Layer 4 of a small transformer language model trained on English Wikipedia (11 layers, counted from 0, width 128). Numbers have three digits each and are written without spaces.
A neuron adds its activation times its output weights to the MLP's output. To switch it off is to set its activation to zero at one token and run the rest of the model.

Output weights of the MLP neurons that the questions are about. A number n stands for (n - 500) times 0.0026.
n128: 495670212505277482127513524599486530851551554375604321429453436291060461485481576800438227518481439313838348384348707374490705204207618546482537768632558397249451444571328724463575544693551485680572691505391195723850604436569205584444421711469361602651446353173767439789547559596292464757428390643523624250562403542619451660433633393476547548344495677510495241655391593441651536444156
n141: 461744620387787760634603827538373473336333250637307473350733438896617577344804654387485342505529724392804330466778109214405577589403565371428607606526627470545707396406440573466320495751534332258540309535589505425531733356635457481395474384291476568526088471547597743804609197189324486120535694665677490226556416675558561299552537651576451546726301657520724685598700454474808698446166
n174: 566298405416312648378521333397531525393290467350249402246298203509522612514620649357673409550482456500390328442509237514442649585644500561713747610319440701465261415581158723576433426491375306601578806531495145727468660443544607323438467486504713522676439237396302455441549598570319606599386200849469718927610593509469487521625441460574460670235518784505279402694236723393548554434692
n178: 647563709420528228437144555653030491360337571491464573617486547309353245804564641351490472315586708404295529714651564400737260635615437477481609588405692385280218587548591082294376555406419659251608657433655446539465324566509453577478424583563424557176540260332443597345688540565407792510692838424390383675664328329345764614740609837842524530225396653341424299300417230465603244552538
n214: 529505353220432364322416819524633546715437269427545523410517599349683588451613296690534336678370747580560658358518418736468443272588542467414732392553496534401438454683599469391355408459218513740315350677551942256483557508459637730519381332373617588443403669522674394526420540574488636220595549637701530553500420280504420245290464867214492548373268475456596491715560675513471527321576
n312: 888400376329451593596537509404479792707547646471541514548309454689380693454407312478562752577556790578570491410351567339602828284496363332597406739397788383217242613517590390815468698365565308902566500392156808680370517513626458618524704451500414517711328614221504535566608523487525365327721767526646522529648606372394496394521164487536517558343474320598483509529513460397601368483612
n393: 244469825613559532733567760586500621755505490328445711576258537359365495615316614335240720198453321504101859514194646632404456325510526573399514447397599533395644770319553450448541323421481226456572313495552322548622427477486495664391505172447575720515569486675505410495363608349623482869558445551533131280249380332560388728591603593792735471505370200485210436442845716500284372617543
n412: 228549431681349520541312710672664804635637342450405323508451385480588390551500586447649555485492614400485250436682625513604504407395447279622261670298527719336453358381332680633648589536532521559851669488598286430508410441599469462489381550343617440555436714569456843414557513421172642209512293656565611454512561632508707535325458556467299454538500424601424644573504711648603174744500
n448: 442401662481393369292449286738589598449451495255419505300486469442784402595306799424312679597487485449487414393341565500548318500248628832251407546458466554494472509740432414818620836636773319732505718482428491509598587334636476551533589289602638638491777742633377428305820453430612372434505529496630527418202152491456338377431611402685250625491473598579433130580340295715609617562865
n459: 599620811522520541466695400383496381714496606488585477606209926529189574695362466647500211464337473576584513180382578456405430513299482406537859504413608249094606319424417411395387631438420431595449413550271658338596435349463659603446408547559720400304469668558352648479622286610294552487607581330655283467448429363356631667512580471599387586430103379647413447563577526395463349359580
n475: 786782376321424508572432635654649446386621651436602468466525639350616509230422788748581235488613364588568479417575638252698054517683514680316723461378612454456496744458718322575477452545626439689085363471614543347752625385561427528492465406516296533478671475691578614377483443504451484624371666599588419448317341628274389285774353612630608608644583546496591522536530286596394244488495
n480: 677591336399644415466551681528399700545587715616361532559724732481039581689510446272490745427742253477583746529561520475500636291808723495703395540323310665785332675451669351529411414566742811300302534354706633402319565401420500505307169574514389601827368794577505510721529399462336348556827526730447244268316578754443656426477744490305649101268314461540409323569717666147528500510352
n492: 636490702624373319668333317615429391545391550477525458389605491410585609324377437610403523545547748274328476651585367411607485672113615152264659631411450376587150443596680561310592674659524436519495651553562190118144532690477640393421460554374429316441625318651135548688275495292564527440334475627699727690477644415332708374646613698706367417381566661584396933806326431421184365825710
n497: 360603651318337286590280399437416615483549388356707274467267365613693428496517410411409224469241518365215364508525542711173479549525598690417432554373221683181423553762646530451583411552585445904285730634369591442677527365322615378553504467297637387593428349436416480250728652322520469491400483516577595638411500179385481485445388367567512600513752520357412428557343572492369500404550
n498: 288628368496365689725418317537445571482577314689568852295509466338674751532659587513460596435607533463655051496464637406652706741370726521379479465348488277528527431431565614560495522214444696666496598509470758526589778584827570350548617689415470491429585378482749491365297500274616541732601546262800614236516622789399757492492406530243192602513504423544462653435452518504483584364573
n503: 445628559616731727678460413509647504578523598513796475392608627606606369716548462547638663710783571359469297361544610896540553430684684355591275543461491533701324878589417717254315335386690866364324569444636908613534491613405364465233476471663722417548602363653546472382556646572747438711624540358783595542562298656532425504285354726567815567573647537153163286460344239456505571532327

Each question names a token from some text and the token that comes next. It shows the activations a of the neurons there, in the order above. A number n stands for (n - 500) times 0.0069.

Then comes g, the gradient of the next token's log-probability with respect to the MLP's output, scaled to length 1. A neuron's effect is roughly proportional to its activation times (output weights . g). A number n stands for (n - 500) times 0.00072.

"ct", then "ators"
a: 550500500500500500500500500500500500500500500502
g: 445583346732181549521677345426357361515561386645449382604428572329314617564510390646307514408480657435350533631448464371575703433441385459417499607639646411538390561621492389445325606484533269425266321407232340557197617458696566643440466517463379558629687469415478898485390568232573400579298531386547562441583454535437628622425513435575411544614495592490656588482595585512697563456271
Which neuron, switched off, lowers the next token's probability most? n128

"ia", then " Music"
a: 500500500500500500500500555500500500500555500500
g: 331553631028624431265500292498486624635396536350573476290571509412491503606589737454675579321658403395588556638440569663456572649551612682407585400575319490627605399502394366683311516446425462541439749578464350399584482585677465498465492352477346361347522243212633548330422588418521388528491478624478597381502388408594441609551534303508588410721645298488530472497409399435701479708351
Which neuron, switched off, lowers the next token's probability most? n448

" lose", then " from"
a: 500500500500500500500541500500500500500500501553
g: 576402507467585522665575374524531527611427457530382447614431466704491313421579681610230529316633378376381501530499515516534523366314731278834514528601386588579482382525332567452499526610567674512512572565679358539556667504385256474621650630449420643708399457262544648308618543465451631674496773339752602524440422302399532323566541648574591400631619633571450387469653452542433097385451
Which neuron, switched off, lowers the next token's probability most? n503

";", then " Sn"
a: 500500500500500500500500500619574500500500500500
g: 344545219319560340516338425240397638408553537241549558524551645689439577633254536521588604599652674352463453599304467404595296407608427622406321664647466462547565583619746561587581432529392364478260484515516556315359420451483385549377519593601444437525482308406563457466801404277644540409574512348669746416276496734322538382588280570481666493373278413452471437568569400465450390457414
Which neuron, switched off, lowers the next token's probability most? n475

"ky", then " Sound"
a: 500500500500500500500505500500500504500564501500
g: 403598281307552618599309193423558516478343642441490662536317407403416332256524497407567563491468507412497314464359170554390474682368398502437509349266379648435578780430494293534419538464527346501386632658609465343468522449449394662247453573479460381335469513395517419459542546440421355449322368209589657466272574655498387640561386357578413516475417286437649549629453624579531565794356
Which neuron, switched off, lowers the next token's probability most? n497

" and", then " gl"
a: 500500713500500500628500500523500508500500500500
g: 537409388495574479685378833472441487522524399603707508464587632585495551526542565262470481397560600601459373422531606568730491523650576453396664426636493460436408647317541286242546420717297363581693589554394381304596469488418579461630747516586639515454396605908176625448717405370573443479380229359639709562611399330385528624413565465348565574511495556467438464384740480529533653497503
Which neuron, switched off, lowers the next token's probability most? n393

"s", then " a"
a: 500500500500609500500500500515500500577500500500
g: 466471261481587501444375573463430561561568403640568451357545667641658603261512517576690409565260473591476468443676685618673500535475348659370449464499392442383248504470596628677669431524549255472452289488405570469438248430560706640430390259373525418555450655782488504492500657584477636325367583438364465309481450441552188421653423342430524633712524520489543269638705697397546607222517
Which neuron, switched off, raises the next token's probability most? n492

" and", then " SP"
a: 500500503500500500501500500500500782500500500500
g: 493231336391612363575379325467503481492358566423493521556785645520552535352556642415531507637278477284708556359675524755581700334439592432488568560553570597323390473650315578487408568260523812300475513399611488548527273472519499392224315522445248533482412420435577673522482283413410646432412368382360513388442434525443398527556334544572738481517263625642416590331487578500538292300488
Which neuron, switched off, lowers the next token's probability most? n480

"st", then "op"
a: 500500500500726500500500500500500500500500500500
g: 460515451498473517503560399375656310310418429582552658297354428247543333446523506341532428587334376632746640658597478534304374416620460451422342655327566501442658451326512435696372455444737365407432550585597615468286549458421278487492535468466519384367723565576540407439553605509645531407466545457426527542534634256749616358618512834269477553605294577450811767477434656517266606486468
Which neuron, switched off, lowers the next token's probability most? n214

" and", then " chart"
a: 500500859500500500545500500500500526500500500500
g: 335466482695526460544377284480262489611378459595690545520519492566628363239500748392590270508424500335397593417467352823420396680464759566602646364293597470499613592607590448537488559229405597484518656596620507468565600611424349508414404498599610380476173578501506767552571272463546529744655337488572560704702558682417535700412401452597580557652446572535533599490427483661625450703524
Which neuron, switched off, lowers the next token's probability most? n174

"t", then "udi"
a: 500500500500500500500500500500500500869501500500
g: 383378416475655621359489664628425679485785673319456764326632451565804397654401707486380609547467451399616406586535725492659695757671435344335449774416530480577706656424573587338554455569638427638362641455581573623392558581356594482522337587567636396569605372574397546504637352595447302542561434643591635486532422453679359339600511615462396554504554515450463752550501489573497500719762
Which neuron, switched off, lowers the next token's probability most? n492

".", then "\n\n"
a: 500500500502500500500500500976623500500500500500
g: 529487638484312595599522458650776628621592363524480334462412373309534326588577506460448415588443612514546639703575589345496539544407450455601479432125635544489631460634228719525443440605574671348529243197410602603653711557450634382478663435617448596546397670324540350568221463405467507623357699394434670482398554488649282515473453449614608267547444427394401524632599296709459478497646
Which neuron, switched off, raises the next token's probability most? n459

" Control", then " /"
a: 500500500500500500500610500500500500500500580500
g: 421467713400683222619509672620653642583553352668411373639575459654619524414403535593655418547562429434602465536397609605575396688218740463501469595422344457410599593524503621420692437242531763466489467541394262495448312706705335555377522604573512676592461468457665555224596598628468622616368387672631666489406485264591507365452548791620667464674531568358470456582522508529722407459521
Which neuron, switched off, lowers the next token's probability most? n412

"ld", then "face"
a: 500500500500500500584500500500500500500500500525
g: 505500305218591486518439614644486414713660542437624599691643664568426744351487392400613433520594329475662379433447318570491573279269451496545517258431511537507565646532583577488332244655609544360463609476590364476701487519488480420287363554635383576447619514471373571693456814499497515524337529536426508512473364526461610537290462333235546390647491276375422471788445563593655629548165
Which neuron, switched off, lowers the next token's probability most? n503

" which", then " are"
a: 500500500500500500500500500500680500500507500500
g: 586587365407632556572733485543407575560684427474467750662305467537543448461325522378606336728482668773497440603301475675486294526478485558812298576382402307447579527532394369648328582404553595309692517634593144541665569571488466658350483589669571561578472480306362575390653721438415376586300477458468698697611593758456510552402517603536427366581577633540578439567556601508313480464620
Which neuron, switched off, raises the next token's probability most? n475

"in", then " exp"
a: 739500500500500500500500500500500500500500500500
g: 554474365552644539301336277516513464311592691510455371444422579599655448337649762305523473454473573581353345559608547302468223615636521546508545573328537483396473557376645449649537509523513611657693469632502561368776558607433590497625577341477677677383674527656666475504490397382864536438315666637582459589715505559493592506579270592323580452490538389420506577763368690410539639326730
Which neuron, switched off, raises the next token's probability most? n128

"al", then " consider"
a: 500500500500500500500500520500500508789809500500
g: 615580493711461267271430434306306419524443657336543573503371540635429458433541583600420435554305250587683501333609630560502467425503675646327262489426661427572290572627759411490444467499504347636627314413577392309737510633658318589554451579470463176502541615544505818452544578656628667684537489623486408653662482429375609519468645588532601331611253553559621489455337567609489620535614
Which neuron, switched off, lowers the next token's probability most? n492

"ism", then " is"
a: 500500500525500500500597500500500500500564598500
g: 628517562838653485353578364340437599543569349459739676277293578403533671648333538448660627530450656808362572478270659481466463537379574765605388421768432265547503275460405419749411531298553557527609486584758523452593485550409493479352601421645603373497431333538587422383479605458347408464332422686488569570466579695558676535638663595525495363540547420616565532490508591523368721416617
Which neuron, switched off, lowers the next token's probability most? n498

"ve", then " to"
a: 500609500734500500500500516500500500756521500500
g: 509583458564394579460400470644632545612333309588307467675634464502474598519441584673447567523448439617575498414608353566522448593610195641554289339203397372451474290453425557350519623400485532514534384411803762492533282418393568333308498448608461382613455392551540583350484557367493842570446676453580474472472478444637642558446735626409452505244712541606395364225550393186331510426412
Which neuron, switched off, raises the next token's probability most? n492

":", then " each"
a: 500500500500500523500500500503500500500500500500
g: 627466477665503500616484506302410607632548793532557510413461266615476749440580420470553515482642557759311488511954682676534564419393456507447465295529576340597444511301488287509319473438480380514374288569271475501620490523622415639394390484528694563659569485455701372568308756716620522434471398790460376607449456544468489291463451414596496647638550636505550524383704660553684419531484
Which neuron, switched off, lowers the next token's probability most? n312

" Ash", then " Gr"
a: 500500500500500500500595500506500500500500500577
g: 616286535362571697377426862473505613605210462583247842444515637570492723451316434518552431526433470477480636498388482540476366683414647461360673429484598561251355348541388671518697638616493593647528721372513495463611291353357237405690535542384661697348394625400578502387508581257378538482469463266590750477554481667586519451512525400466482592485472498505550362430574519561487465341391
Which neuron, switched off, lowers the next token's probability most? n412

" /", then " Elect"
a: 500500567500500500500500500500520500500500500514
g: 389535467638808282485418500519547590460496500515631741403351536555412603427569512551525609558696808562661451275738661315668319442347361579439545371572462716405381645553367610503433478555322434762753434398389385424668447588579433520337608622289479420464501448441261524255612509357612387431591455494411503479427458394469648498470390481456456509264531713569466610636542549600285513193702
Which neuron, switched off, lowers the next token's probability most? n174

"top", then " Ho"
a: 500500538500513500508534500500500500500500500500
g: 272373516389484441515400619468689783679435628580222659564396546531376593429609389425402421653497604431318539680403333546652398520348435708572491419416577553203474446662563579745716552470440451514389642636456319351603345441506569508520308380392793434442726475617459465287603531383474545407520522409570638432498462621574779276583518479574438796682316477446405475522554753544513503601367
Which neuron, switched off, lowers the next token's probability most? n412

" this", then " mechan"
a: 500500500500500500500500500500510500501625500500
g: 378778464460616389645380652476421466317516384403533430454311351563475383306653243370892466575639598372596493580248494507550355511542373465377599384679454455532588695483428675305434709574377327609434545469436426365291539575356406417444450643477489253424589339353549546563733410469476358318784338568504529506559557400380548445661422617350503595289525678410533627363344569488486564467713
Which neuron, switched off, lowers the next token's probability most? n497

";", then " Tri"
a: 500500500500500500500500500678543500500500500500
g: 542450347434505357487186369304426599319746626728416677484520502491442494486589559587442616658689655391605290548228616447352492733792313320559521575523332474500570316466623563485473556612263251517433506557503589500398540443580303561475368506374510486657577626537568655611688604323521334562566328527525609466558498763522527401614210408570384607473461452570469528421729737382370405455616
Which neuron, switched off, raises the next token's probability most? n459

" nation", then " fo"
a: 500500500500500569500500500500500500500578500500
g: 338402588057706387602598539602417470440408542441481399694350376542517479369741501271479644567781587219589270600409446586670448795587519463597470453498588427382405455587555620373545342527386216515597655661339360448456546551532383422225540505421702465627575585485472580389595565549519434563585403571513395565481466564413439527372317345478280431790530606539467498410285616308502447372490
Which neuron, switched off, lowers the next token's probability most? n497

" to", then " its"
a: 500500500500500500500500500639500500511500500500
g: 593411417451445542437246464422497796450654733404663503762293368633640686627520512368643484433521442644555488483681687642268523455433498704523598439621671445528574530390537503527484561364446437430680410481359434403502396622470254441409488397662565450638760380382483526640532631463499338367310508352424552570535464448611334369612581743616508488417792580470429619744489806495596496698254
Which neuron, switched off, raises the next token's probability most? n459